Layer 8 of a small transformer language model trained on English Wikipedia (15 layers, counted from 0, width 64). Numbers have three digits each and are written without spaces.
In attention head 0, each number of a token's query is one row of weights dot the token's vector x plus its bias. The head spreads its attention over the tokens so far by the softmax of query dot key.

Query weights of the head. A number n stands for (n - 500) times 0.0017.
q0 (bias -0.022): 409521525391539599087795522663478532311710431225450722495501517717352667266531315406488681512578446496482466480673545219477559538559602427403151678502662782571433570479251506749614343420542669
q1 (bias 0.020): 522330469676596752501522497589610505412443523698602574395537473636503626487324685429495417499326390639537623329331563341409501660498480828485404519392429692397551440543385590636709702731299149
q2 (bias 0.023): 161499549464547534691365244426558362419325287480434461333269593600775471489592609557579547462399452426510620318666293733582548371656198574518508493453722430490559492557378690559472574335614785
q3 (bias 0.016): 481146499436452451783685300171299417486466725491634454445406662769623364497548625551321632460368462490427560306559580502768177427588480351510664569560436333516465282522630719563292716482530455
q4 (bias -0.015): 261438469483301550573547659545636367478427498524391366586492314503435497675673288537514428402483508564513564508584436784576406445374200342467408409592514298264461365512723703527518624304491602
q5 (bias 0.043): 452508432681377653506611603505584311581181547519708543373546454568589782703502660646481316241459712472434393557479344759598427606566650358476491344576730503287601499348225538519356341642674514
q6 (bias 0.025): 625233467643486693458497556549467605497533759351658536292460213475359433547116492567697376504715627374721415623367669321756159568245555531525595680610405564293538476644258626474589632439510450
q7 (bias -0.009): 613495354544585716333678689592373477581505664394430380450636520231316585516403568396429463377578686532584476470543503330646464571545683505441522379509615678293518267532341590518299506511570337
q8 (bias -0.025): 499440472198551425625345328281309553415630296510194485514566512363739455556427453397234611492499296696389497503729669335403330617408391358445658347547676463755336581482633584510214604600490622
q9 (bias 0.034): 628408449509430410567351341574339383375359511485577232556294428323386214457528481498609719436491524375609523536538412680381489229430381333549665506379475232471520648592668572439372498359629624
q10 (bias 0.000): 531722461565395358678202432467512491361455391434494624463562596524740535478639338416419647640631546506535451711481256575289642175499403479620430360446544483605388512437562496500438290438527606
q11 (bias 0.031): 696616590590552425294564467424498656527274654491595710538722454756499543504478528632545415385523675486715410609354393450599651500534494459552280628584486472385581364587433628630547279591514564
q12 (bias -0.007): 731427612674384574480448410547307389445556608525594468395358311387387419328478670507648571397548647550556715468518641388345639169552703462571423309437654289318663510481598673323188326541509446
q13 (bias -0.027): 360426473638497667663380338586438489700755603751612668610656523530287418651233481522417700704507403682477543535445409323336439632581298536596252256367269621528452316596667575541591432655224256
q14 (bias 0.004): 715526573607371273566417413499308510260279659685713453380509532401449375413462608462524739375516482388557585561282553456330468434502261545394354393699631509603633542508677559550473396525546306
q15 (bias -0.026): 493426507429514557550440525431431438435525349444432630653639563402269583378435393469473469406533378629429590635510470564309437516655622580413575399430555753546559420521281578449670405676432597
q16 (bias 0.011): 596514481638448657577414581536616445475537638430538365402584495491340537450345437406583610753609489653483719604485474448365489420416541595486448647339412427479487425486509488573565520407415486
q17 (bias 0.010): 449591484491411882452541511454597285590476480473547460562379415658605558660347495401562546543469552577354603552539616419495583361514564441491457542433569421448372753581487353460516467463445545
q18 (bias 0.035): 427283486565352527717322585676706280557343512576403500332365464735457525585410423524743625526411532361512377639500380598563531155464340504581518302439442334348708370605411538670747504538605512
q19 (bias 0.037): 337485446632481641396519526529482199660196631634535427340307548493736370582558795547673551383390582202446512451472361513420462349643083642478465562609686622384582496477659434505460536327727514
q20 (bias 0.012): 714542296539746706437517300651406639499772513571635146595484478565459594338569469511441465640594582426664461301271450498710442581418497632397607747481132544647496520658632747513489799432478511
q21 (bias -0.023): 399586493407745379330413315523550718313476443411420695537507671606518394401370528464357729579309426455536437295597450432381570501630456688492358575378565630598494531573377269457401573447426236
q22 (bias -0.008): 647272473406429393414489521626743441251344382297495524622431839740492575481583381492322456471593384311492314351424571550519408462487706553411580542544439510759726585754412448629637445642686424
q23 (bias -0.033): 455486434308869465334413243647621724589769398462373487596501471468463472346684576702497439600349299471524633260496425390498594746582315597490493642490450541511564598622560527455433625498409579
q24 (bias 0.042): 736520410884578641432686449532450492603518878655615494359408382816551575588319507647599547398285627638664577635359413434585256582673418512693352652292433703308263313382435583651502702431374535
q25 (bias 0.046): 479369415777401556564497540590280402806619803891675433371603455563471368344314339341858752452553493339286529730466399424407758507619391327577193487560376485151611567320518410529707031545206580
q26 (bias -0.033): 617209437537677532305659507465381612481432749389395625210427759573487568176675625525597823472509392338448623464625451217265665511599412485430420723651519638304503426488439487525520411487244455
q27 (bias -0.007): 498504395582770339652199238374300656641587372530268278511542466411956462343724241514488402855689426440604574566309334599675510648416345546432477548437436278591531673599746634395331422196384691
q28 (bias -0.012): 517659486407448705469669555482595585497455474418535406580648566378268683488588470475551524401452414513328634405508510550532578630505347458350530457801664529460457506576389426420392517366631421
q29 (bias 0.003): 345446481257288652473822418613673470471400542369339716414467616497606530351430670529424843596446365357467481452596366455542658538573494351510553245565636677488544393476182091598458364495718633
q30 (bias 0.036): 476438532672470478381552557639798284578477382356688642526298490585335433408597794408769300477508609486647479596412544445586412497559491582559385384690558476384514563538375317499377520531771488
q31 (bias -0.022): 561649517376608436479317676518546454209408320382450562606423601523535441273636553471341702588402560730572368543509546625231690550485508474368523426532504491708340588401502255410263546515621437
q32 (bias -0.017): 271733457353609455383674516542412525571591478556356611316579386268640533401647775711434414427461607497492381574462382485664522588337352470382629450561443631442563467308334493586452653597541558
q33 (bias -0.031): 542441584436598582519555359399621436459405600270500655397480571615442538595204675693516733697522465525536468503592520422580282573454638400492706539420550560774430544621258364535328620483730478
q34 (bias -0.054): 284367367355530350681417284377257624332497332527488499445445487398661368505488517362315736683540492396559434473588478452464322526516576515400438296535613439755511632364566436469308485398563475
q35 (bias -0.016): 602385484283473252332559539523511483469604518287388624530345405629403425331658434595548519496570449391521511700477599462629560411397762264426529484543426284307640711529355374433519367570442651
q36 (bias 0.009): 164312239365484784633549294476457516582565572485595548674524490567518400461486551347451463493575546315554630401477354479630355619619591431483426408476444592302558388454381393376210288434380378
q37 (bias 0.025): 164340304663460569330751432489563273567468433311409458488647385543476443679526488332678565532464475451533574708546431499652486404404378619571366225549642337504353891541538511788707609346556710
q38 (bias 0.043): 456329285546469610909363622552617456572447564389454266394416557509606448552534466526411571684483516518655476651411291663745373698561308544531690374564442514446429322461543384625501640412640683
q39 (bias -0.040): 511354484604612570628479503384368702433486439484614480531349489607538366595509430491496611654296477308555389291387460555743537459590452584519527575603395496426594627621706466233641647342483308
q40 (bias 0.034): 430334399476401585658487597475486268481221643477600477507443538316423407686512555514510627254524555445546555618580417653332427446602297374535624331635682610350398429487548589418471457479532561
q41 (bias -0.012): 521519304400595434519423270307333619492546465530387308540778467480613497560623358548349409574507517601507587615442522599445548347261455505426635495328288100666435567479648779507556694439289622
q42 (bias 0.022): 659577528555736660337412553589469612600594457409543398582534522471353639428626326845486107208633655666450477576349662516521643670552524408391495702488473450425696642562422700424478235645338597
q43 (bias 0.019): 599439407504561374393524580805591369459622573554669499449194525401442548250691544502422534493580655461661444541454526334351335474678487508441368621438494730445471260413494486715467522545541463
q44 (bias 0.049): 661243552780500503477573601597525500378711494610590580375576554593386301153365520405622499453414384639518524498492537400456744640638716690634320422520366545404639499348230512646719373686454726
q45 (bias 0.047): 308624228566561538677479476711701672696528390305639430406663630599568575725449403304534505625500720559505122594648280462705513447514459315581393482503547476488475547339387339658524430476682559
q46 (bias 0.005): 433784478500364461469632393417677473401284456454298685420520643557852477827519512495452600563556447487542559669515361221386287286419365414632378506333640549871525686415574347762357291469659611
q47 (bias 0.024): 559518550295481511635458794494925501447261464398486629567534451758711699734492471493525490832339547439682352449465458539603464564482678424534613675450500583783472355517488338522699596561760576
q48 (bias -0.017): 282544491382528345430394503636586416459543625384411424317314577504393327740436432760559518373639387379410522448640464540518418545316379240500500666319461416400642698456364581610553385381409562
q49 (bias 0.043): 675230357616438538479531604620576631428369707474553523430590446703602465603381371354666365344755481177617350538334451333747542554228747425622525577614347556213580718651293481714605223537407303
q50 (bias 0.012): 591592510437492456542463624371552423597347639361656558547566480574483387568517492543732487565598729481581382816513439420496431334395560327605656741521383381654242486532339432713555407383703755
q51 (bias 0.024): 472360535373403489400579388611615437371348364569689694552360623589482548341387638598323467463627500403443267440521597617261345549494700574336580566518387599692643485447257277420453500673729416
q52 (bias 0.006): 573752457337432532482367489405562325617379520708430421630770509410614521714315440377416441464621490577190453480577512585361550398304576440418566354577541318470469582532433465363200450412677370
q53 (bias -0.001): 532663496331759243703318460282241709409340427485599443480542592311855498373713388534437612733378582582565422465340571698497713728351521283326619520536497186775396703473433547186407491412403498
q54 (bias -0.014): 442552659644421440409488623593564485601600621477452629358587568453284453585386567504665544463406402534360523482594558311379458570509251487580285474561654595503576406417605434486474409502529340
q55 (bias -0.026): 396519683263262501585678266345538576360517518415271767560681388635558543409409573542372519448657250558500677536459488451701380580379455479502539314659592663529522418566428470619337430563569558
q56 (bias -0.034): 596471493482572492536409463628719499526354257518684499540292569333384669487767570678504345743769609476640566513429473564118570336479686645432549538445367280706666562544505580310530423522570549
q57 (bias 0.035): 807405497430414325531504471752524700533521825323607395372314444402488533234494646644461757628505420347698621405285520492614566611576490363356574590572592633268669383664598366467654547633378455
q58 (bias 0.016): 473275758449408412225810198628250705370661323531555731735531577537196305015532533471402646349504328595437360375639609396228662462516453442479326718465299521607688542535709487550632305811363564
q59 (bias 0.023): 447307390537524125433672525569514557677634443396596483360451556338628500350763570569508467691420520349436232532538514526598290589461524266407587639543463384592616540270616316519584623567645621
q60 (bias 0.005): 364490623561442454473494605643478410549613609501317540295267672650354345450287595597467616361442362618421499473634487454604383707661269459464297484455556709264627268456369416645507483553454518
q61 (bias -0.014): 533500563425543633412610721496598625339549521338356566441635372633372437315404594339689475712531425507566541545416513272605526559319645746487533737568360704554524529398380298612653594383655509
q62 (bias 0.039): 555449550662478508184545500644437268454539486469815454824437479153215234376435464527420558528456629462615374334438636591470445519571499388469403434398470371541544481755614473420324454480712300
q63 (bias -0.014): 430670511372482339497356448262581590541236557612416550397902370323765541710297460584233597595702489702275419623755438595159558404279362492422496548600674327455308538360617462621404543385509512

Each question shows a short text with each token's key, already scaled and adjusted for position as the last token sees it. A number n stands for (n - 500) times 0.0026.

Then comes the last token's vector x. A number n stands for (n - 500) times 0.0081.

0 "C": 334225731533453625289384712575813551389375487521431497402545418490422506217518335721572463494597509407582427527365606503573539489352393831485503450379592458788710458514415450421598453336399871
1 " |": 332235680482443617348343720546805565358407486543409470401457344516426482180506317716542438496641499446621461502358572523569524514301407811475521488428608503774782468536451387445571444364388908
2 "\n": 325240702460454634315329663560813554347415472517409481485481353540467489188521314672567519521653493454597466501371613543562491472301431857472552488435594530782747471519465411430567467363387865
3 "|": 349272715484441626306337675516786534346464494539396452468498304593431517192556381629595515514637497464611437539328570555577426462312425818447506516421547530763711540541418381453541531364367857
4 " M": 414283675508416584286366694498808546381472518530436473395496327628425483222502405612581514497660474464634404525334518537549461414340411805496492449357530538767688553553422394522535516388386900
5 "l": 455247654491400551282392754501806533343441509580403421342436369620454533185441406686592485484708500483689436528338545513547496479373403806494483460354558545745744507562455359500557481403384885
6 "ung": 407281681442440539342357706508754502319440536532389421425490361643421551167508430656629496505685509453680440517336549583551444418350387769391491487389518541745767539523428404446547515419369858
7 "is": 398294672418408514321331684493817534357488542573395409442427359669459537139465371636604491544699491469666433505350506563518449417342424746429480429374518564739717528582479351499491464418414845
x: 621416436569324527506213441683433475362564473623552490514516588616462577460148592296461327502473565500571421411474412588468547626743365359543592643769570522422576568449356444665526627453615556
Which token does the last token look at most, and with what share of its attention? 3 "|", with about 60%

0 "ited": 355229740522450622297382709560802551376376475521420490402540412510417526221518352713579477502601518414583431538358601501571518494365395835474503462382589468771709463519412451425596466340391864
1 " on": 421258689462441565320349742525778560369434486542407483371495346577364576242539421714564465497633533445625485527404524501559512494336398771509468502387573468745744507558412400484555478385346896
2 " S": 432312638450418563319398721459774552352439445563437505364413384563428524221458343678569484496640503438619459518395544511505526493333438821513526432395542490759716467571456386458522452434345870
3 "at": 463306640461450533346365746488731508343447475556436456335408442573381586197456373691611431511690533467682461529395523523506534466344425783425495475365553519764756485558476342467550442486342897
4 "ur": 414295663417434511359370705519789548338480501579437420389387441644406603182445354699621449486702519479648433512336533530522529500357395803400492466350558526773794480549495394463502425421414920
5 "day": 441268660490453505347311730492754525364435441500413514383418365597406582187538402688580462499644472448609519514385497565503482470299431767417492513447552468774744501573390403488527469428351897
6 " N": 424281670465376535306368718492826578372486481599437488384432358590427534217514375681570488517644479473591455513396522509541507491299471815504476449400582468771716509591417380499487472418355855
7 "ight": 444235638422440505301332752517772543349398487544411439354413399563391585168539420719590462516711522408639517465387522489506510456339474752397472458385576489774787489554439406524573464459334909
x: 554373400533360461483370475640409415590560512593669517433685589580542491408222522311494305485546658616504472418432517669482544620691284421564543671740562477414608580456450445691561728552608697
Which token does the last token look at most? 0 "ited"

0 "so": 339220723510462607289382718566805545373382475518422488397519412502413528193503349712593474493609524419578434522355597500573525494347376822478501466384590457784715463533427442429582450342390883
1 " represented": 373294682473472604360376691477765525353440463546420461395456369546375548224521381700595437498594536434611446571373553524560492519342390771450466512456550465748698488573433355383520454401327889
2 " are": 337265632514465535349392771540756553397485499595410446357413374494342557222543387676591414470611498418596463546334566506631527545339425735422450455412587433742734472585433409483488436367350874
3 " the": 389274686505425542372353750533778560381462505580430458376457409537394588239513390693593418484582491461597451521359540521576533541326422773481463508414587455745694503577438407468514455395325870
4 " E": 420275648511438550352395712513775566371440482547451474351433399570425539217434380653611480504637490482603443524372540512549525487337404797497505459384589493761715495585464409487524438421394894
5 "conom": 407253668501440525336385747539766519382463485559406444410479404572404591222489430647636515498663498489589432473369582533585471464342436755394479427344565477744705533562411447493535473389401860
6 "ic": 396231626473436515350348717515757522378453505552404456340421391575431549118492393640641484512668471458614456508359508548557467471284423717363450443393552514764735524595438436549516445411423879
7 " Fre": 418290670416426519318380712500820536344478481571461464389413425583415545228467365690600475535687500469581418462374565481533480480367437808462469447364557484765704500577462397469484491420370883
x: 571363431585389452480284397581404338454616475534556471446552633510526468391256489284365251484539578692593392360538407454515538589616302425565603661818555453493608559583375378665575637503586665
Which token does the last token look at most, and with what share of its attention? 5 "conom", with about 30%

0 "N": 325226734534453631287387706567807554381372480516426499406548412489416505218509333715575469505594519412578430532366611503575536487351384835489509453380597456788708456519419442405594456338388867
1 "C": 356245644504455543287338759542792531387448504521417469371450392566382560182509358711597454480681513422647481515373543535525565451287414770434457455362549473826776500561407400477555448396366928
2 " |": 328233683480433613352342719548801554357402484538410480407466347524422486179509313704553441512637502450625462513368572529563523508293409827484511494433615504781767474531445367434569448378377892
3 "\n": 323245701460454642326336669550808552345415475521408481484482346539460484190515312660578525527652498462600457505371618542568482467297431861473554480436593532784739478532458405420561470371377869
4 "|": 347276715486439628311338678512784535343464496541396449469498305593431517194554382627596516515636498467612433539325574554579425459311427818446511512423547532763709541545416382449541531368361859
5 " Th": 408314686488418548306360735503789527328471549565441459404503369630419536261496391651611499489659486477639396493385564525565495413348412802496502448340528508773711539564390423448531507407348909
6 "ab": 410279665461439540285351696535776558368474511581413390422408355650418585209462413634625498499715498487613451483297513510526473453345405738393498448307550534741774549565448407548528495399417849
7 "o": 410261687460427543319356715548832553360486559559407418433453338652432516178537410651621528484683463471658406511333524537571449396332420800443489429395563533778780535563418410523510468368431900
x: 551431395494237514502328499610352433421514514568536499564460689508561563373184515358462356519453603622507397370469417551492578654730323380657567705765538604446613649497451454652533580516700562
Which two tokens does the last token look at most, in order? 4 "|", 3 "\n"

0 "stru": 344219715511453611283390709560807539371372466522421488383513423493416523203497349714586478489604531411576440523356602498569530497362378821479500461380588456768715448527434456422596444339389868
1 "ctor": 409220669528466517295318742534804521340416470499387468380439434564439576175436426698627480483698518473626475478368569576539519477324364766466507456372592479723782472567461390491560412390365858
2 " in": 380279688462467582334363718520796569382447468554429479373457386559380568222506364740567417472616518420591446522384526508548550554318390782464445485400548458772726479562436393478523440361375944
3 " S": 417303642454437559314398725457776557343429429563438504366398389559425530206435337703575466481640506435614464509389546523497543502314411813505538428387542468766737454573463380439518437429338885
4 "ign": 451209625445459519347349738511771540322409461562381434379424389558423584146492439691638482468666522466617507482370525549552502492303380753409511481424600491758765500577445398492561415436343899
5 "all": 421238661479443508322352750508804526350442479550410425377382420608416596167456406727622478482702531491645480494353537529518516474323400779427480468377563488776797487600448392468535432418353912
6 "ing": 428227659461449505326343721495791558335433458566408441368398388592426578151487391719594440511669502444612495500380509526515508488311416758408485467388586474761770497575433376497541447420386885
7 "\".": 374288733457452622365339723560799551359428495525441514447522393506375494313582288710535459527604501424602409521455626485572527488330466898505490487442592463753688485538353402428547500394325867
x: 602454381507296497582326284551409377641514461585558403453626605628706540405183584392437261429475570622583404474427369713409606529650428396672569570725605570446553619544408452534489524449563604
Which token does the last token look at most, and with what share of its attention? 7 "\".", with about 100%

0 " of": 350230733523458618300383717566810557380377483523429486390533415502408522220513352725570457489597521407589430537364597497573542496358385830488499464383591455770716459523415449428596453342384882
1 " col": 422238645438411510323407726534751520387410462539405449351412405620413608176438411718626444468681486491610463477309507551519475546339329744421495484350540461736809518517468420465527442380436821
2 "or": 431233648460441501329330728528796578361472498560401444367401391601426595143441403673624469485702510504614470482343498529554520532315370745447501473356608518744790502593499378551503404399417905
3 " (C": 354268641450426591378363686538806600386471512545447504401500419493380501267611333718570406517604472416556431505382561522564513525309440811449483436455617455805720494527408415443515440394386878
4 "le": 431209655448423516343365768569801555357422563577407425351438379568439528115486393698629467478689483460661438444361528516578500501331411779443450454372595521769789506563469417565546442391432944
5 "gh": 396282667477425505306316768535786526354448527546415480359420401607383558184465333696596408510703493436675450471398524561511541460309410786429448434335555480765776486554417360507523451421372911
6 "orn": 429286691476427509332350757530761543371433522530374451398467379621409602170490420706614426482661508433651447475373491567528527527332405786431437481389558477754799520512429350511535446386389883
7 "e": 410260654464414489336343734519808567374463498541409428388389394605413586182504395734590439503633474435638470496379504540497533476322433792443453445418574458749772504563449384510536418398381877
x: 614387429556280500531282398633398423442615535723492477487573677558607529427187495411507291504530572590548357462549461594549548631675373402670553636782566512357630569399467472684527643500561548
Which token does the last token look at most? 3 " (C"

0 "ed": 354232729507443617300387710559804554371373481531428488392536418507415525215516349716579467502605523412583432534357598493569527496367392830477506460381595469777713460516420450419596458352390870
1 " the": 410254691496419518322341738537804569382465500572425463381458383580412589210531413699566459469605482454609475530361515518565524496327421769495479507410579460754710498580432433502519458388341891
2 " bi": 425235663434395518331379717555833570401467489568425451389461403577386539245534416697563439504660452459599421478348529520569471485360414788444479426385604468726717512518459400513504449386392846
3 "ot": 455261631440425525295369808497745498335437516564389463307432391563379595150461401699649477483730556456691467481402547508541533502332404758437470449310558492755842509554443380482566446424367888
4 "ron": 386256638392427487350349715559760477362466523561410445412468369598394589116517403641650510509701530478626456481410542541583498471301419752385454494375570502753775549533450412493536435434422867
5 ",": 372253665443465557368358743570808563385460500565448478378432407525359533241550343713591401491632482416578440498382543488573557540298422810431412487414587450794729499555403392498496464376365919
6 " a": 413265697460436564326352743539792560356420491543419462402458395552409554235510403696579466436615511448602434458363542512547533514316407814504502499405572462734742500545430427502548465381312897
7 " ne": 416276648477398516355344717531794551423438520540450442342418381565390543230501408704569422520649469444609438481331517510514474515367448743471441447394580473681730532566461416564539462423390838
x: 657371522442298426491293371481388482548607520466384441403541591520509571468222627329411336491585658539557331420559431553451583557688330401499563694706632490407613759527413368627536673513511649
Which token does the last token look at most? 0 "ed"

0 " The": 345235738527454625293382698567808551372377483522429493416548412503436510215519348703574474498593505413575425534365607503581523486364387840483517465394592467773699461513417458419595460337393863
1 " leg": 396242641483467525322367721534765530391427499517421453381464402549386581216485444699618467488674530471578492448352547527550490485347366690430485473342551452740770523564441463465553466392391860
2 "isl": 369265649494426518317377732562825524386513499557436421419418435589396574253487424713582509461683532524626453498364580515563542445346403765469468462367568478748761484577458430459532435373384877
3 "ature": 400240673518499500329319736552781535378435504494417451364431403583391583216488425692607454501703479440617473473368559552564502464343422735401469464357562467729793498557431438516536460384401900
4 " d": 379221610457392548314388758531805553376442500547418447348437403542403531232476387697585482482696532491617456469324569502543521507323414786520499455359595491762769516556449400475558466408361853
5 "iss": 439248629420412479351336737541822562346443513574423419352404457573397597231466410757606459491701534471627473460359553522509526493354409747475477424375606488708780477598472426525539415457357859
6 "ol": 397246665474444517333341736547794495318457477524425452357396434606365574201432377677643487461720565509629425473334561533532540479329353813426473486307599500741844497544440404491564440386409904
7 "ved": 415256706458438532357313730557763543352406551549396445409485401594416598178534401701630464492661536460625479476380524545548510513315429745423449516402565508760770508569405412504540470418374884
x: 536516478562306493627313418656478452473537526527573452516631609601570442338172575394490369503559560612550465407408442666563550591682280215646479638669535611377584669491419479599550721452590541
Which token does the last token look at most? 0 " The"

0 " b": 340226720525447624284390707561806552376377483521428487395534412499428516217503337710579471497598514416580425529353609501569521493363384838499520453378591460773703468520421455420604456342396861
1 "atch": 403235638438462527279334755521795504325404478527407449345409367608408599168446424728614477489741525455648507488368557508542518481348346752449494489352551489754828490558465420451572439390360927
2 " of": 416236681480465529335328764531819585371455518526409448348437381581373583188497404737578423466654526432645466523361514514550547519321356795498462504392580453739784510592426415523538446377345939
3 " original": 406227684456429544341333754553781521375405469528387497364490347572380564199512391692569481491656490456638475513396536549581500481296397788456490505410581475748754500544411413478546452402345894
4 " program": 407238635457465550344376740520753521383392459511404487337430374551400572223451410660612490485678511457575482465349558509574481549354390749445475493380550475732747497566439463480534465375378897
5 "ming": 423247642481457530330356750503758511363403453526409461339402404585425592166441407676601447477688516450630477513351525515533527534340391777425481503386557497742755493555450395496556438411353906
6 " ord": 402252650445363505307359745521809537338453433588369420361415404610404622254441403724530490488666559479620483517344566517522516518378394780490473464361578487649723474572437426513580459389358801
7 "ered": 410262678467467554359335732509768552323419487513384443365460412571369605215484393717607455484651584435630466520373551534537541523344379798453476510396577480725785491563419404463581443403347904
x: 537499421537336444650347341626461513499569533582544495549664506533547526447164577458447278433580565619594429480431460668588553624683289233642454630665516573416640659551413419631533703460586533
Which token does the last token look at most, and with what share of its attention? 0 " b", with about 70%

0 " Mor": 344238723519449619290390701549800557367387476530427490401533413512429520206497348701588468502604514424573422531348595510571515493358375825480525448377589470780704465522430440420584453348399867
1 "ris": 382214678453479516313378751530793553343407469543377424413406384592379576142436368728628460494695544439644477482352560538527522485334344776412498416334584461750815468564460370451534424380396891
2 ")": 311271655458481593355373690541791533362453478520447493446482399498380492236596330708585411509605477385563430512388594523572528500317424833411466467454577445818720494492411382394534457366372890
3 " had": 362266687456448579357391729552781544391414514568424438430503400501354538256544384695577444501602582425587469499368565476572533506356431765478432511418579460769674497566412390425538497422299862
4 " worked": 383236667479441592353379717527791537343426458565398454402486397491368529288568413684560462470588551427585466533364587482605533526386412786455459510437621475724690462530423395410567460362308861
5 " together": 383252641458482573341370738507790528347481430548406462427412354533365566231541444668576463506664539445598504524383591484602514530371403810422463510418606461726739485528459380425548466349321898
6 " on": 398272687453436580367356750510752546359409477544399477371488359557351585249509408690592464511620560461610469508402543506565505514319408774486465496402578468737723507576405391453547471414307895
7 " a": 422255677448424554316369740526799570374426456560426464390434357551390561223533428693551493430597517438599472486381527482548541496317429798512507490413584442724736489556437444509556446383308905
x: 519348438514230412536366395538422502562505514529465507423570590442657579433154480355391357441436680635567497361464510646572616612606373318692616621640525537396579633563339459649559670495477659
Which two tokens does the last token look at most, in order? 2 ")", 4 " worked"

0 " |": 324235732529456646313380690562802551368364463509429501424537411488437498216509321708569467509588508417574433534363621517567525491348389858481537465411601470779709451505424447392609451344392859
1 "\n": 341249684462450645320345662537812559355424477525405480484470347543475490195521338650582539519650493468599473523364610543571471472307425851482563482458584529775730476547461423415549461369367851
2 "|": 355273714484440628306345671509783533350466496540394451468502300600433522190556395620603523517636498469611436549327567556584415463315419814450506517424542528758705547547419385449535531365365849
3 " ": 395301667499419594281375703489787522394497512538430453403455304619421495220496394621573524500671485485647431521331538534540440411328441761488493474356495524750714561569427390482524545383394852
4 " |": 404275690500406635353382726508758559349460519578404448398503315570418495225535397671571497508635499503658430544354567512587447480348420772473503479394572550734730521556429384470561521373402870
5 " United": 428303718517398575347375715502757507389450427559409493458493348641440549261442411580587553501652483546600417500339537541548453450339441785441521457344559563754663522541431371474511507394377852
6 " Democratic": 396254681530407555323348710516774508390435468519389463421500361589431524224493423640565527523640492486622451494375552566534444399332436743440495428367549516706691529552409420506584494389397806
7 " M": 444274647495404543278358704479800558366466493537430496362466375617447522204490413631606502494657468460602424502368496538522487454308417803493484430375542514774686538576420396554519476411367892
x: 519439447561207456521418398668441474477579547454520466514487621561606502452222481302387288420520635643561430255463472516483600594754375425566574702830579459471565651583467403627637594487524522
Which token does the last token look at most? 2 "|"

0 "\n": 331240735545460653298389680551796560369369471505423498429550422487449498230515341708580493508579515418568431545372629515568521485354391852487533449411585470771698450523414467398609457336387841
1 "|": 341279717497437628310338684501782533347459506545387447471501298595435516185546384623614523521632499472616430548324570564581415454302419808453513494427541529766705544570409375441531520375350852
2 " Hel": 403271672464418518336378708515776517320441505560430457414465379612440534198435367631641477525675470501601400473358572543566469477353372808444520458347580502738715540538437387442514481415404842
3 "en": 431275656448416552293322713492785554301462515552378452409465369651457560189438406606655511522725489502630422487328516547538463447330351784441546431343580572763756541556451370502525464404383868
4 " S": 441320613399387533299388714442778551333464490556424508362428381629454532193472351651601503506690486440627434516360518525491480485341423812503522417396521526784714501568438388476486472443371870
5 "aul": 434293673430432466317340743526742491319416485546399428393399393687457604131385405647625472511740491473672448474329514558502486464369382773408497471330527563720777506522496368547538469430408864
6 "s": 383302622410418495308360738484786529330472528577421436416399355632479539124479372647616467515712466430621441470315529518517467475350435757424494429384524538787737530556453380503498488414411882
7 "-A": 375298611427450533328361728523783552362468548539431458398422368587437517177510356626614446495682459393613427458341534539541494479329443815438480441399533495786741538524423432527525481396402907
x: 542342407528164393493363487631419538507570468587553459410530613561589583426199529354421286533429557647513437422472499614397617583657352468560530625817528464410528607610404408720579661562617543
Which two tokens does the last token look at most, in order? 1 "|", 7 "-A"

0 "N": 325226734534453631287387706567807554381372480516426499406548412489416505218509333715575469505594519412578430532366611503575536487351384835489509453380597456788708456519419442405594456338388867
1 "C": 356245644504455543287338759542792531387448504521417469371450392566382560182509358711597454480681513422647481515373543535525565451287414770434457455362549473826776500561407400477555448396366928
2 " |": 328233683480433613352342719548801554357402484538410480407466347524422486179509313704553441512637502450625462513368572529563523508293409827484511494433615504781767474531445367434569448378377892
3 "\n": 323245701460454642326336669550808552345415475521408481484482346539460484190515312660578525527652498462600457505371618542568482467297431861473554480436593532784739478532458405420561470371377869
4 "|": 347276715486439628311338678512784535343464496541396449469498305593431517194554382627596516515636498467612433539325574554579425459311427818446511512423547532763709541545416382449541531368361859
5 " S": 403314661455418591275399705464786538349468495560425465398458347612441511208474373640585510493670508446633420517346548512531474456355421797493509441356503528769711516554447387458520509391374877
6 "ip": 419281668434471555338347707525756554353468508536396431433449390623403593178497414641651484509693509464626446491318517559532447450332384762377512447363541536772759535550454399518520474410402884
7 "h": 372267651434410535340365729556804548381476543535412416419427393662421546178477372656607523496711493494684416510331543551530477399313408815442500412368532549774763521571441429528525454407418902
x: 473483369436260468487298427696418472420572547577569457543563588571593589425167525377458426457495590552537475296416484554387608621734478457638545661797502519467538575598411461639588693483709659
Which two tokens does the last token look at most, in order? 4 "|", 3 "\n"

0 " N": 344232731527445627280388701553813558369383479523431498407541410501428507214513343709580478501596513418578425533366605500570529482353389844497520451384599461788706462520422440409591456344384868
1 "om": 422249673496480518285357731508784559332465478520401465419459357600406542139448422676615471515701505464634467489377530556548500432321325777426518448344580481771775516558465361495522467400379908
2 "as": 403253707479468510322344764525793556357451504520421457394430415593381588167457367735629438523698510453653442488370558534514523480325393793438478437329577467773796500569455353471505461408377902
3 "ik": 352284670467438520314297718518776526369463501502398467421437370611398572159462346684588451555693520454654477495374531575493508455317403770444478461357548510746762512551470351484547457412393866
4 "iz": 371256647452412499336356733534794536371443504524383432398432409600415571157450381737593444531706516456674472499350550588501507475335396758449483434382574489732808491529485348454542427420416812
5 "i": 356273632458402508341325727547808520375487505507418465384442413580387546190508363716582454536679494455667440517386540570508534426303435808468463437412594501771781504523470345485557411428397861
6 " K": 404303665447395548324332733489782550345447478519429523394464377590400540237498350687575452526651495454627445493390535542490519485309423840520501458396574496774719507538430342462527476436320880
7 "on": 443273645420420516336371735523776549338445491549405455386438396603432567148487417681626475485694484471646446491371513552541512469300413803427517466429588511794791502527465359488510419445374899
x: 455421442542357556470380442660389519412522524613555461530578643551615526385153525366482285511534541678569416449415382633459557625754340398682619766752563448476491549580461505631583600506653611
Which token does the last token look at most? 0 " N"